Layer 16 of a small transformer language model trained on English Wikipedia (26 layers, counted from 0, width 96).
A neuron adds its activation times its output weights to the MLP's output. To switch it off is to set its activation to zero at one token and run the rest of the model.
A neuron's activation on a vector x is SiLU(gate . x) times (in . x), where the dot is the dot product.

Input weights of the MLP neurons that the questions are about. A number n stands for (n - 500) times 0.0016.
n38 gate: 556 396 330 550 447 494 224 371 497 513 476 491 402 732 557 328 445 607 695 454 629 336 620 497 472 471 529 550 565 463 617 305 255 469 591 347 548 531 375 539 329 510 503 497 358 337 503 368 533 618 413 421 463 378 488 413 622 626 623 367 450 353 446 491 480 268 569 568 558 548 456 491 487 446 466 414 403 466 612 512 586 327 527 388 373 432 497 442 464 497 533 524 475 266 671 404
n46 gate: 487 497 670 447 450 466 529 483 462 477 462 772 550 347 349 676 428 517 766 526 393 446 387 480 407 441 604 688 447 370 457 563 457 552 354 531 429 570 343 335 497 629 778 509 426 316 536 475 970 579 627 567 532 497 494 423 652 534 427 461 557 591 393 587 462 721 394 398 379 402 616 543 520 592 448 445 418 468 545 443 486 582 585 640 544 435 517 323 389 404 458 465 606 400 600 639
n83 gate: 637 489 509 457 619 485 477 471 497 564 478 342 465 357 629 491 383 693 586 500 395 526 617 574 459 301 682 460 575 511 446 500 559 423 458 432 486 453 584 659 475 461 654 530 320 305 382 525 401 494 581 612 754 748 517 547 604 506 542 540 562 443 468 517 533 594 616 552 376 710 465 614 544 747 557 425 534 525 523 372 525 371 566 576 456 431 474 441 489 651 595 431 488 331 530 536
n128 gate: 584 650 375 532 312 612 428 575 609 523 583 506 523 581 354 500 544 426 408 494 767 347 237 405 287 426 439 535 180 572 513 474 479 352 581 536 450 542 452 370 423 454 543 467 626 662 614 633 500 478 543 497 435 580 568 509 403 417 546 538 362 683 581 215 540 446 419 545 473 472 404 468 510 460 386 384 700 545 500 441 623 608 717 486 500 350 588 406 512 469 561 546 313 500 603 618
n149 gate: 384 460 707 510 565 457 441 620 556 503 460 416 416 535 623 176 484 577 433 573 354 646 510 670 516 433 503 516 589 503 624 661 148 541 376 595 574 606 580 287 435 549 441 633 297 452 404 614 696 411 404 602 466 249 543 537 556 576 617 386 683 538 497 640 477 415 616 430 523 524 538 519 559 536 349 538 406 538 322 629 452 554 503 480 677 424 529 562 451 345 530 424 452 544 583 326
n159 gate: 513 506 592 420 368 428 469 649 441 532 543 516 455 651 652 588 554 540 328 500 649 510 586 592 410 550 544 452 478 569 513 510 555 481 406 520 237 513 590 527 451 585 755 458 449 365 596 466 503 465 470 522 476 394 553 710 522 391 309 525 407 582 714 397 149 569 510 675 560 476 634 371 448 378 607 453 500 459 509 497 595 218 652 490 539 507 344 344 531 357 574 534 689 407 503 700
n168 gate: 466 746 620 617 503 351 485 404 601 586 427 525 497 624 559 484 573 384 295 600 603 553 586 547 416 609 590 454 390 304 265 351 629 449 606 402 432 438 534 583 512 576 500 607 555 460 563 556 345 436 567 357 286 665 583 533 404 519 630 375 665 370 597 593 420 551 636 320 404 468 595 469 334 525 252 421 438 421 608 515 507 409 547 516 604 375 528 398 412 488 481 394 565 551 424 491
n193 gate: 366 610 447 527 610 416 367 420 488 491 407 414 546 512 466 466 494 462 506 431 632 392 409 550 463 430 379 754 557 381 506 604 739 610 627 394 350 573 485 497 608 544 329 617 413 552 523 579 608 409 431 553 318 522 409 509 373 572 330 431 500 449 438 376 345 429 658 367 323 532 376 466 599 463 607 578 589 503 444 515 432 467 558 420 509 465 472 512 439 432 551 581 445 160 415 242
n205 gate: 377 561 569 518 478 305 533 602 475 497 252 351 568 707 680 438 509 484 497 394 708 506 481 534 401 462 410 485 430 506 485 438 299 440 660 528 349 540 488 564 751 613 616 491 293 608 523 494 461 390 490 476 785 491 515 497 398 481 293 673 596 398 547 607 490 506 555 491 443 579 524 534 528 399 479 506 380 378 420 391 581 515 480 503 350 462 463 425 494 375 519 229 632 485 430 475
n254 gate: 641 399 561 537 500 487 445 431 580 525 616 652 459 629 424 567 503 471 485 438 314 301 526 612 453 308 497 631 372 469 565 484 480 460 696 589 346 648 478 347 599 686 724 695 427 686 614 581 470 534 458 479 594 613 500 385 506 545 292 633 547 702 576 394 484 353 381 463 594 506 556 620 398 397 537 468 683 460 509 614 487 546 616 645 685 532 309 518 676 449 520 521 503 467 506 570
n38 in: 554 586 634 503 451 669 530 586 555 432 551 546 684 483 471 569 500 521 638 422 589 620 568 587 523 580 366 438 562 378 374 431 784 414 390 523 514 717 509 571 492 535 497 503 605 426 640 418 616 641 544 626 530 564 530 678 619 606 429 694 415 603 420 599 479 458 534 472 515 603 687 654 543 593 358 390 446 530 365 432 500 433 508 533 500 374 474 511 492 346 470 597 617 539 444 639
n46 in: 473 538 503 470 419 531 666 527 438 513 417 409 558 827 558 561 474 353 576 778 737 412 361 411 507 423 496 577 480 490 520 497 630 582 528 750 672 571 624 503 481 562 548 551 507 271 453 497 622 630 528 354 697 566 319 555 487 597 526 480 633 589 364 428 458 572 369 700 399 551 527 551 459 500 592 605 402 597 490 471 677 689 538 684 592 347 418 689 663 393 602 411 382 660 313 545
n83 in: 557 531 439 360 509 552 573 418 500 359 497 418 515 491 709 439 571 753 681 482 427 509 627 363 581 509 747 509 616 529 313 355 423 377 387 375 561 371 455 484 425 607 687 551 715 337 545 451 600 491 640 506 519 636 460 428 421 630 540 547 558 676 536 587 428 655 515 536 600 557 560 657 539 595 526 459 486 635 549 592 478 417 457 472 454 413 345 485 457 648 304 474 494 552 345 381
n128 in: 490 494 457 335 372 760 462 405 467 441 602 566 477 438 441 192 519 710 513 423 516 526 513 570 542 724 507 358 354 599 622 526 696 411 503 410 654 324 370 470 453 397 440 503 459 601 577 456 441 332 557 629 618 282 409 422 364 487 400 439 601 634 428 487 785 595 503 539 398 339 455 428 612 590 510 317 565 434 393 575 476 352 571 497 424 375 546 582 636 569 462 571 640 386 624 633
n149 in: 538 479 506 578 433 422 543 538 400 547 566 494 404 307 570 731 432 342 466 556 417 742 441 696 681 355 398 494 535 559 687 481 408 534 480 458 503 655 392 402 479 548 803 666 433 554 351 443 510 384 425 527 436 555 445 561 491 366 360 541 710 580 541 518 599 528 727 610 733 542 481 364 449 536 528 689 422 442 344 418 367 544 347 577 523 458 545 583 485 540 613 503 617 365 608 423
n159 in: 458 438 643 426 631 650 358 543 390 624 500 484 392 552 582 553 497 578 545 596 402 418 571 622 536 503 493 429 426 424 670 461 374 532 503 679 716 412 575 527 616 643 285 549 640 471 604 357 671 432 419 648 625 584 406 453 731 366 413 487 385 481 536 639 480 478 373 268 578 441 477 392 638 557 312 440 601 542 503 699 387 330 506 479 629 413 543 532 450 591 503 435 546 591 175 328
n168 in: 484 412 339 433 555 448 475 742 546 731 466 461 691 497 532 409 314 623 433 645 474 587 374 389 542 330 366 554 646 321 671 449 466 422 563 493 457 474 484 636 291 605 376 385 473 551 397 525 479 386 427 420 541 460 562 525 453 533 583 396 668 578 445 525 390 497 410 494 307 598 503 297 484 484 415 456 690 565 460 607 483 453 174 513 360 513 767 472 460 444 584 479 625 531 536 408
n193 in: 472 618 640 506 494 376 419 431 328 571 521 447 447 643 516 528 311 584 380 338 487 487 484 503 379 455 607 435 371 515 341 382 756 503 335 389 428 422 540 603 339 614 383 520 556 394 553 809 457 340 445 539 589 535 563 536 551 378 345 457 636 421 522 632 361 512 705 463 503 550 667 550 544 599 497 483 607 467 422 378 471 500 688 569 750 455 387 578 527 425 598 565 404 518 423 563
n205 in: 466 491 585 378 380 644 568 426 682 396 468 571 503 417 370 699 732 541 512 319 488 481 449 488 454 557 644 594 612 557 458 435 375 231 452 578 406 506 549 602 647 372 369 560 400 478 385 494 507 579 351 624 542 393 748 585 500 532 497 566 428 739 710 449 529 590 423 367 576 643 604 522 639 541 599 441 531 615 482 564 500 572 468 506 375 342 531 559 503 376 497 579 592 420 607 556
n254 in: 344 563 334 500 417 419 666 423 575 522 512 631 436 430 506 503 609 612 472 619 522 478 503 367 650 384 417 336 538 407 425 621 303 587 553 374 583 379 443 569 488 451 458 610 426 344 344 533 408 487 520 463 656 392 500 592 571 238 652 353 432 587 744 571 520 509 437 497 523 621 358 417 667 555 596 687 549 241 371 576 641 487 518 527 384 543 584 688 273 607 607 437 487 485 507 574

Output weights of the MLP neurons that the questions are about. A number n stands for (n - 500) times 0.00071.
n38: 629 491 474 572 692 425 343 597 473 479 442 428 425 661 533 396 352 552 554 724 505 474 224 311 409 317 623 691 607 661 628 502 489 529 597 403 507 459 467 462 492 495 590 618 281 664 321 588 458 619 444 414 338 186 337 386 567 433 496 431 590 336 406 332 617 464 443 388 587 570 354 486 442 628 541 408 474 385 535 476 495 563 559 380 501 618 553 455 563 387 525 593 297 458 638 380
n46: 740 427 526 307 566 334 578 682 591 649 860 543 518 365 415 409 692 382 548 640 713 391 424 617 447 426 284 376 687 644 562 468 736 422 553 419 556 424 579 295 572 530 382 350 486 481 614 545 167 336 387 369 612 216 523 511 594 268 443 693 634 445 481 610 501 488 398 523 421 479 584 515 608 346 541 241 445 488 578 468 608 448 656 478 383 630 608 411 545 589 639 425 506 538 486 482
n83: 419 444 443 671 511 600 236 516 626 641 457 472 471 607 349 527 698 341 444 444 479 396 455 447 642 539 348 347 360 423 567 590 373 622 471 512 498 654 482 586 750 474 467 637 331 708 370 471 530 455 464 501 292 543 644 416 643 424 424 605 566 246 372 578 499 478 426 457 298 375 624 348 314 515 394 501 426 576 595 603 492 555 515 377 606 720 518 356 607 484 581 748 509 464 581 581
n128: 625 634 471 560 565 581 407 352 481 409 377 645 520 533 490 613 702 531 558 634 496 431 427 493 232 157 421 532 541 699 617 493 482 326 495 232 577 670 558 412 516 659 571 563 433 545 536 605 663 272 306 488 424 769 419 503 490 360 371 571 376 559 577 93 639 470 306 601 422 327 500 445 280 718 447 396 648 412 442 563 552 494 561 319 597 462 336 404 537 325 417 618 417 563 470 545
n149: 453 414 412 519 391 643 371 580 432 578 724 572 467 584 494 472 446 481 566 512 422 506 432 555 622 482 537 456 520 632 612 509 792 550 737 484 557 623 758 629 390 624 572 347 384 424 543 367 412 161 385 329 602 585 484 800 216 532 377 422 435 409 642 377 604 611 521 523 586 432 415 545 576 661 547 541 388 461 634 588 446 414 524 652 330 428 539 384 576 617 565 588 468 582 478 437
n159: 626 754 616 443 509 599 493 559 419 544 534 441 398 445 457 727 404 576 472 439 462 453 343 524 486 494 397 505 319 395 443 537 636 977 475 588 667 322 470 417 376 773 624 484 579 627 586 696 355 461 603 414 545 461 657 611 507 593 614 329 432 414 625 438 458 669 724 730 394 683 515 425 696 482 414 584 335 449 507 601 466 311 556 389 637 478 476 297 632 609 490 506 689 323 434 455
n168: 685 567 648 575 335 628 340 366 594 405 580 497 309 501 398 578 508 348 252 614 409 618 508 526 400 351 420 610 411 407 497 341 433 509 775 497 493 586 742 436 733 498 532 485 481 512 472 331 311 400 452 497 542 736 359 511 719 592 621 504 442 434 459 446 420 618 347 790 548 563 517 626 373 526 623 513 265 561 489 458 447 493 662 624 671 281 661 643 507 519 428 519 465 573 499 534
n193: 543 669 419 417 393 520 666 823 318 492 568 620 616 258 511 602 437 534 534 443 510 460 335 533 404 370 662 506 547 266 672 513 336 559 465 329 490 751 569 371 443 525 586 641 585 654 505 453 506 528 541 656 407 408 231 777 408 566 564 762 544 617 557 626 628 494 453 469 471 551 512 481 366 429 665 554 535 381 537 600 360 306 598 402 576 373 405 694 538 360 592 450 505 350 493 318
n205: 539 561 668 642 709 268 381 644 497 692 657 443 572 586 523 558 423 528 526 681 539 455 719 499 607 435 340 439 429 514 465 591 498 458 462 596 562 575 435 550 463 661 585 397 390 431 673 367 544 299 381 446 687 494 337 594 475 377 543 446 600 463 357 572 488 501 531 775 246 323 585 447 494 223 711 515 510 549 451 389 526 552 454 509 477 515 524 432 511 536 545 339 660 686 493 600
n254: 635 536 619 582 558 468 503 474 490 497 507 493 275 498 607 677 488 630 474 461 387 484 586 405 397 184 155 693 447 397 453 627 675 559 539 606 290 710 487 499 533 553 470 584 683 660 469 482 560 351 484 415 377 555 774 304 507 734 518 659 361 437 521 410 312 463 711 425 525 499 484 485 298 382 530 627 436 440 622 657 617 489 535 642 693 393 454 504 462 522 589 498 470 487 618 670

Each question names a token from some text and the token that comes next. It shows the vector x that enters the MLP there. A number n stands for (n - 500) times 0.0084.

Then comes g, the gradient of the next token's log-probability with respect to the MLP's output, scaled to length 1. A neuron's effect is roughly proportional to its activation times (output weights . g). A number n stands for (n - 500) times 0.00076.

"a", then " at"
x: 430 248 353 528 630 557 550 313 385 662 558 430 628 665 525 512 283 472 392 535 423 366 540 522 532 419 470 268 546 650 360 530 481 529 563 324 407 752 297 511 584 546 720 422 511 429 442 573 471 278 616 847 518 523 571 279 674 564 628 591 499 363 452 486 465 713 442 328 710 730 484 414 485 393 443 248 480 621 506 477 422 653 430 487 527 542 329 440 593 598 459 514 410 442 497 471
g: 717 779 672 484 382 541 353 471 493 328 451 139 797 443 681 561 557 356 381 545 536 555 561 220 629 460 287 505 464 514 318 662 601 370 600 673 361 447 273 438 300 498 481 571 430 302 359 704 413 505 696 294 211 552 532 510 635 594 616 503 542 515 267 361 709 560 455 491 672 707 400 584 552 562 532 464 513 437 552 740 395 402 634 568 555 327 375 558 654 396 491 391 377 554 367 359
Which neuron, switched off, raises the next token's probability most? n83

" and", then " e"
x: 429 699 298 608 497 352 648 274 654 430 492 550 454 426 666 720 608 357 257 403 626 295 424 554 565 443 607 368 706 690 224 486 576 521 571 366 291 558 555 537 582 561 648 681 505 578 314 557 603 465 475 734 574 376 436 340 423 658 706 514 549 378 327 482 453 505 526 576 506 394 429 582 447 458 422 193 532 499 588 565 518 480 444 441 527 526 502 349 602 707 648 460 430 437 504 489
g: 658 788 576 551 74 545 534 504 413 329 654 464 523 619 402 790 346 552 405 569 695 443 410 378 361 212 532 530 534 480 451 554 555 515 698 748 648 408 477 755 561 651 574 353 170 363 471 484 485 336 627 519 441 510 480 588 719 711 437 373 617 362 270 222 539 540 416 485 430 291 397 495 750 482 481 521 568 495 483 591 381 718 565 540 462 254 513 621 355 421 561 501 593 488 477 461
Which neuron, switched off, raises the next token's probability most? n168

"h", then "as"
x: 600 538 772 455 570 566 548 193 448 681 301 532 648 659 465 379 326 402 340 338 373 631 368 362 452 410 468 603 634 535 494 417 468 533 673 424 333 582 376 466 643 452 476 621 574 528 420 564 494 348 468 654 515 262 365 481 543 538 655 390 450 439 412 519 699 554 335 442 460 428 467 366 632 505 448 518 215 283 580 261 446 644 749 448 459 524 597 432 689 556 573 399 431 571 378 560
g: 569 358 501 682 571 494 693 719 345 789 504 535 556 371 502 506 463 486 629 308 478 546 740 407 436 631 494 562 657 415 265 475 492 521 631 743 282 494 408 765 104 718 415 624 466 444 689 630 410 448 533 611 387 435 530 342 372 435 467 810 652 333 381 575 597 371 442 417 535 628 429 553 451 379 414 573 622 378 396 556 473 398 440 723 500 370 630 635 437 517 651 740 676 414 607 203
Which neuron, switched off, lowers the next token's probability most? n168

"er", then " l"
x: 549 410 458 568 642 607 524 391 578 708 395 427 613 807 515 574 359 341 440 464 502 459 441 373 752 524 582 487 550 582 405 480 458 570 552 444 425 787 439 680 362 706 578 590 493 501 417 335 614 376 569 669 434 421 774 461 769 526 322 532 445 256 451 301 298 571 621 464 534 481 511 540 426 449 627 459 619 578 651 439 455 459 585 678 437 372 329 413 485 679 737 399 449 450 418 416
g: 559 627 294 491 395 562 402 497 235 647 488 745 650 333 442 115 310 425 478 439 520 600 239 642 570 348 520 515 542 360 229 665 719 822 574 392 502 536 454 428 432 695 499 763 486 612 610 610 500 397 559 562 323 326 587 525 429 718 577 556 534 705 561 614 256 433 576 485 655 375 407 657 577 406 612 571 303 646 569 418 322 368 440 663 555 651 429 465 425 441 441 498 763 485 626 440
Which neuron, switched off, lowers the next token's probability most? n193

"h", then "am"
x: 542 584 535 552 646 648 540 401 470 480 190 509 606 430 503 380 426 438 156 533 399 644 389 498 645 549 521 241 475 552 470 574 385 699 538 361 372 390 448 590 580 446 523 670 643 522 452 457 687 461 461 772 610 364 434 652 548 413 412 322 566 465 676 557 602 548 414 429 651 635 666 568 413 508 460 527 450 315 388 342 283 574 609 458 578 580 405 439 844 485 651 429 461 630 387 571
g: 104 365 383 755 401 514 525 398 212 467 570 338 562 637 538 478 443 444 445 391 563 578 255 546 247 619 631 513 460 517 430 708 714 500 455 521 481 365 659 425 507 809 566 755 599 570 599 468 497 445 629 627 472 509 491 554 482 645 635 340 336 552 603 536 570 623 612 587 491 518 493 656 701 494 433 558 482 463 535 544 728 578 349 533 204 706 659 482 249 571 660 501 84 622 554 561
Which neuron, switched off, lowers the next token's probability most? n149

" of", then " 201"
x: 393 619 450 444 363 586 715 354 701 528 451 465 572 521 655 612 451 217 307 229 630 364 342 537 624 435 575 382 531 621 333 258 580 330 650 460 411 528 397 462 587 497 411 634 373 688 373 366 563 495 519 758 536 521 386 401 528 460 529 369 494 496 329 480 530 725 341 515 481 523 595 474 248 422 383 285 422 538 470 400 627 551 399 411 359 478 471 400 583 721 448 629 640 577 563 499
g: 403 693 503 503 442 354 317 578 497 376 516 444 344 407 392 578 585 524 584 518 401 580 556 526 652 514 356 578 716 579 515 229 406 712 311 514 430 682 535 733 456 673 792 579 483 460 374 526 566 528 463 681 248 693 604 537 415 311 404 320 425 712 560 480 521 220 608 628 179 525 594 362 523 285 760 435 662 583 489 653 619 297 601 434 234 499 600 565 469 528 234 345 525 649 320 447
Which neuron, switched off, lowers the next token's probability most? n205

"a", then "f"
x: 604 348 352 436 677 764 441 329 425 668 549 536 562 677 614 390 488 571 323 475 543 448 381 500 462 573 392 376 474 865 485 552 433 489 639 408 374 603 330 524 644 494 649 444 590 695 548 576 446 238 449 677 360 430 577 395 654 504 556 587 533 473 436 521 591 633 253 453 617 708 407 391 527 376 468 288 383 553 471 433 541 681 535 462 414 705 516 337 607 703 347 511 406 623 517 546
g: 545 547 587 551 509 490 521 594 786 604 643 483 628 561 826 578 440 564 435 642 631 561 517 526 273 389 651 511 528 558 535 476 294 206 346 440 585 515 565 280 426 357 293 665 347 330 317 616 632 441 668 710 356 515 334 587 233 818 484 405 173 592 508 454 459 406 346 807 483 682 425 440 373 726 354 303 382 402 524 518 448 502 629 539 560 406 443 427 349 398 369 625 592 411 494 407
Which neuron, switched off, lowers the next token's probability most? n128

"w", then "r"
x: 619 489 557 469 474 498 587 382 664 470 433 690 433 508 460 524 407 464 366 328 536 540 508 428 658 392 389 389 438 545 282 611 436 551 480 387 502 370 486 656 385 683 560 333 861 768 470 518 533 429 440 974 376 446 485 440 613 458 570 450 564 392 396 567 382 767 339 489 518 436 532 732 509 525 519 397 527 438 438 439 524 607 607 546 670 603 451 480 633 589 458 420 745 573 698 494
g: 347 372 491 358 407 565 554 345 517 700 817 564 524 394 580 510 336 381 353 486 635 311 599 256 478 524 298 459 493 571 888 497 316 632 389 501 368 460 382 422 425 514 713 592 329 574 653 299 548 426 367 496 664 319 215 632 507 505 670 382 557 514 428 408 697 653 573 737 497 351 255 358 663 636 664 666 281 581 385 504 427 500 541 452 636 654 442 450 578 537 586 307 660 337 623 410
Which neuron, switched off, raises the next token's probability most? n46

" h", then "ow"
x: 370 436 373 558 545 288 538 350 434 796 591 485 393 540 346 574 468 488 279 413 496 531 380 325 621 266 472 469 619 831 269 357 524 605 640 453 325 576 554 763 612 380 471 510 569 671 412 562 512 445 307 647 485 567 251 367 540 390 657 475 522 375 353 456 611 496 537 452 610 538 575 494 355 491 369 598 513 277 509 422 502 370 593 328 466 625 476 439 728 569 559 407 504 548 415 478
g: 598 385 362 374 215 532 341 603 750 328 339 560 459 658 540 424 351 723 461 353 418 598 719 513 462 527 301 539 478 373 563 733 687 485 318 295 704 483 516 496 611 605 453 549 437 449 412 391 484 544 445 550 702 823 414 358 684 331 661 481 384 452 457 523 199 292 404 495 514 423 355 632 623 418 346 398 277 614 513 321 482 576 606 568 388 318 336 526 359 648 431 180 343 456 464 365
Which neuron, switched off, raises the next token's probability most? n193

" b", then "ran"
x: 415 427 566 609 504 395 459 430 502 664 530 584 367 380 555 621 523 398 188 273 467 482 381 280 589 512 389 597 672 572 489 520 454 414 564 434 260 580 393 740 452 628 412 628 529 610 403 532 507 594 459 574 563 343 382 397 655 573 559 504 556 391 356 582 518 549 432 534 467 510 370 384 602 360 500 569 466 461 581 283 401 599 491 379 502 389 419 227 768 496 642 559 605 552 552 957
g: 625 532 439 527 305 464 609 550 562 472 412 543 328 422 534 464 165 526 541 514 372 663 364 301 470 781 495 625 686 580 423 249 402 359 285 539 488 635 640 529 453 399 641 403 358 467 406 512 633 550 266 475 557 792 522 257 442 660 678 644 490 404 514 489 756 464 945 496 429 482 301 430 500 410 506 624 549 822 426 642 533 465 618 538 717 571 452 521 555 481 695 502 458 209 417 552
Which neuron, switched off, lowers the next token's probability most? n46

"ew", then "t"
x: 485 404 433 601 367 616 438 533 557 674 640 533 553 460 405 484 407 524 250 526 344 461 484 645 493 467 361 471 531 626 366 542 566 616 628 309 222 377 613 552 416 577 252 347 712 603 599 420 778 452 462 627 441 473 624 345 438 517 687 508 461 479 358 451 522 652 377 463 571 581 452 350 645 444 376 257 536 505 292 273 512 330 526 432 357 735 356 336 507 563 485 373 566 385 646 382
g: 540 530 502 460 465 510 435 603 524 605 287 409 508 528 279 635 323 409 400 508 365 800 676 336 404 631 538 622 420 645 714 509 700 263 617 336 434 402 582 549 374 525 368 475 547 663 560 425 443 586 695 617 426 600 202 297 424 396 498 446 541 343 448 514 346 367 613 364 579 485 454 461 385 362 677 742 598 750 338 594 716 394 154 545 644 627 505 503 507 514 713 631 347 413 157 632
Which neuron, switched off, raises the next token's probability most? n46

"ric", then "s"
x: 491 406 480 548 515 640 541 455 390 711 582 554 317 478 598 683 401 347 108 578 548 655 551 398 601 309 472 706 482 621 542 340 595 488 700 385 499 554 398 607 578 451 483 554 516 601 399 397 676 456 539 537 502 379 266 550 444 638 571 341 496 402 493 383 507 722 396 255 336 498 583 578 396 586 690 392 500 567 522 507 333 314 463 471 470 455 255 441 529 461 688 315 404 590 553 277
g: 639 313 660 363 573 463 271 460 481 317 502 436 360 605 789 473 401 787 545 444 653 591 550 444 414 375 127 599 511 284 436 495 660 532 268 480 417 381 616 315 736 269 560 405 493 173 286 549 329 623 477 308 579 585 400 276 338 301 543 430 341 442 559 505 552 601 420 557 617 556 567 530 539 400 313 542 443 609 501 416 536 397 332 611 464 236 343 681 571 447 529 351 313 469 445 406
Which neuron, switched off, lowers the next token's probability most? n168

"ate", then " s"
x: 413 304 393 700 555 559 646 311 536 564 504 312 473 480 598 471 414 275 398 501 619 401 534 406 608 338 576 328 568 491 430 512 421 405 509 377 433 620 426 547 572 434 532 676 505 438 430 444 673 484 559 680 460 715 432 374 564 547 485 647 473 326 342 445 444 566 616 628 537 668 434 607 292 489 420 305 462 685 465 384 531 558 555 432 362 490 263 323 770 810 685 540 647 349 353 361
g: 595 439 616 554 368 350 459 598 642 443 595 573 528 259 443 471 371 614 316 472 472 488 527 746 516 448 336 336 658 305 194 446 622 493 825 503 688 498 529 426 484 500 470 366 723 656 441 263 593 437 442 443 674 575 808 754 398 418 282 222 401 336 312 601 321 544 555 403 632 498 416 518 405 448 552 314 423 751 591 463 495 502 636 531 483 617 544 415 341 370 631 747 609 570 697 691
Which neuron, switched off, lowers the next token's probability most? n83

"it", then "ies"
x: 533 173 403 405 546 484 761 342 539 622 531 434 419 706 535 537 337 388 329 672 465 405 601 405 506 447 566 324 519 397 701 572 589 310 591 285 388 589 465 666 386 585 309 472 443 498 510 283 624 546 520 737 356 648 381 458 571 413 528 607 479 295 436 414 468 731 412 466 616 446 473 612 288 306 526 347 536 633 461 605 603 449 419 491 333 551 408 449 447 512 529 355 312 432 413 605
g: 650 630 498 552 357 369 507 251 553 350 470 296 638 519 690 445 469 545 440 607 323 626 561 593 514 515 562 436 401 552 408 544 870 616 209 428 691 663 371 517 726 506 472 563 636 297 406 510 367 630 571 714 678 156 573 474 397 433 380 469 643 580 464 498 411 588 647 666 340 750 524 464 492 500 389 573 637 672 350 316 469 434 742 530 373 567 534 524 522 121 567 363 636 423 403 711
Which neuron, switched off, lowers the next token's probability most? n38

" a", then " b"
x: 571 388 341 430 580 379 642 291 659 707 525 524 447 476 511 607 592 367 307 452 547 363 220 450 650 322 408 616 586 712 387 391 369 612 707 351 472 713 397 493 418 777 556 698 451 546 483 562 512 328 413 603 513 589 497 472 640 457 496 575 496 495 248 555 492 636 567 617 703 349 305 526 503 404 533 547 481 507 578 270 410 377 614 416 338 628 460 495 512 738 576 563 600 524 422 571
g: 462 787 426 462 198 279 648 471 441 610 579 467 788 634 544 619 497 522 572 590 515 264 239 712 629 542 637 501 496 466 243 760 782 682 595 546 545 599 506 294 658 447 318 331 523 412 572 369 601 425 525 454 583 640 529 426 621 581 648 420 584 403 538 416 524 541 525 572 310 509 412 364 193 396 499 262 575 664 429 424 495 512 320 337 446 465 528 291 420 686 479 249 609 603 676 636
Which neuron, switched off, raises the next token's probability most? n205

"in", then " are"
x: 473 280 379 477 588 355 657 376 471 503 478 247 523 635 448 645 284 276 205 678 600 373 464 292 694 353 451 481 516 436 372 443 305 419 589 349 510 368 361 348 480 498 457 475 426 463 396 629 710 579 532 680 593 656 479 310 395 489 541 336 368 512 484 292 384 730 413 436 654 650 502 588 514 399 564 511 574 585 453 266 472 429 442 580 442 372 376 377 460 557 601 435 472 628 467 467
g: 699 562 377 511 482 611 775 491 324 493 588 339 506 601 304 672 546 556 583 517 490 505 563 532 159 399 589 572 476 727 621 505 492 587 418 755 793 765 565 671 472 575 301 501 499 399 511 739 707 608 458 485 362 534 853 403 691 692 549 580 682 447 186 375 417 461 438 586 347 440 804 565 631 379 417 368 478 523 595 578 522 601 563 756 455 576 610 480 526 487 368 321 561 394 430 579
Which neuron, switched off, raises the next token's probability most? n128

" in", then " com"
x: 380 635 387 507 475 290 659 223 745 656 557 353 592 396 478 612 435 328 318 424 618 464 402 592 504 392 374 588 632 602 363 273 515 509 628 419 454 616 585 554 450 612 432 594 532 785 497 348 523 583 501 743 536 645 486 301 521 534 659 294 456 389 265 484 406 745 417 428 409 490 562 401 401 459 357 325 440 497 469 465 510 439 430 519 358 448 452 383 620 748 528 532 620 589 372 529
g: 442 436 662 544 568 586 390 596 541 699 592 352 460 560 332 552 673 473 498 545 650 629 629 520 666 498 481 543 789 282 549 639 425 590 706 312 767 485 399 334 383 631 487 763 355 366 557 454 446 392 443 508 660 807 623 558 482 467 457 657 691 231 445 382 348 485 425 533 242 331 46 562 570 425 724 364 606 249 663 525 535 393 515 383 468 355 565 510 509 557 497 582 524 374 530 322
Which neuron, switched off, lowers the next token's probability most? n168

"ive", then " S"
x: 433 326 294 534 701 588 636 305 517 709 529 400 476 524 523 509 429 235 228 586 574 499 550 406 529 443 555 359 719 529 238 548 495 363 520 372 331 551 450 493 576 440 485 581 511 418 485 368 781 420 450 511 580 486 523 332 494 523 530 716 485 426 411 450 471 582 489 587 484 596 461 565 474 659 496 317 533 690 528 526 532 452 572 296 384 459 295 365 585 733 804 381 690 304 559 437
g: 447 553 698 531 329 406 458 584 582 628 504 472 818 430 551 301 226 347 460 330 479 346 216 540 527 291 284 260 519 418 520 476 564 750 735 493 363 577 425 459 421 713 455 402 551 533 683 410 430 459 493 654 549 708 602 620 453 517 464 507 298 308 310 657 698 431 787 386 368 330 484 509 319 343 233 322 336 695 491 451 654 368 469 490 597 722 504 536 443 634 434 602 586 542 573 464
Which neuron, switched off, lowers the next token's probability most? n83

"e", then " t"
x: 454 233 254 501 492 515 785 361 592 722 529 271 420 646 565 582 485 451 202 414 561 290 674 333 541 298 626 394 549 568 361 477 474 404 501 509 549 490 387 597 311 459 438 596 564 541 548 526 563 186 502 592 604 323 393 416 609 627 491 518 525 350 452 472 455 587 454 587 463 690 524 444 323 519 522 282 458 523 530 449 468 606 525 525 437 428 440 581 558 780 719 361 574 464 459 362
g: 342 617 601 473 442 449 569 557 364 452 339 832 455 533 724 653 310 455 505 666 384 420 543 765 612 458 318 579 501 525 305 541 603 516 514 620 238 472 404 338 594 758 531 302 561 247 473 482 638 532 574 562 481 373 527 483 678 525 437 289 546 332 431 498 516 488 628 902 367 346 329 447 624 671 651 350 350 558 537 525 327 531 648 413 342 597 239 617 276 443 492 474 676 687 318 582
Which neuron, switched off, lowers the next token's probability most? n38

" with", then "in"
x: 441 424 320 505 340 371 633 134 609 620 438 465 346 590 716 452 492 309 298 386 618 325 304 468 497 442 428 481 601 490 201 488 399 502 612 682 519 610 489 482 570 475 557 579 621 704 447 459 547 609 597 605 554 573 303 446 554 602 591 443 551 241 370 493 495 736 549 518 486 480 374 372 414 489 491 286 401 402 536 447 561 501 559 598 454 564 456 538 700 758 753 566 622 511 567 514
g: 412 559 617 535 701 702 521 198 244 398 413 336 382 466 751 499 523 615 443 589 385 674 761 313 524 444 292 674 712 549 611 529 423 626 615 589 630 513 349 564 405 381 535 215 494 726 469 525 427 713 673 416 505 300 414 404 485 596 467 511 657 576 388 485 475 455 529 511 479 617 726 466 708 583 669 689 236 419 447 445 541 567 431 463 477 710 485 754 478 136 734 500 494 403 505 567
Which neuron, switched off, raises the next token's probability most? n38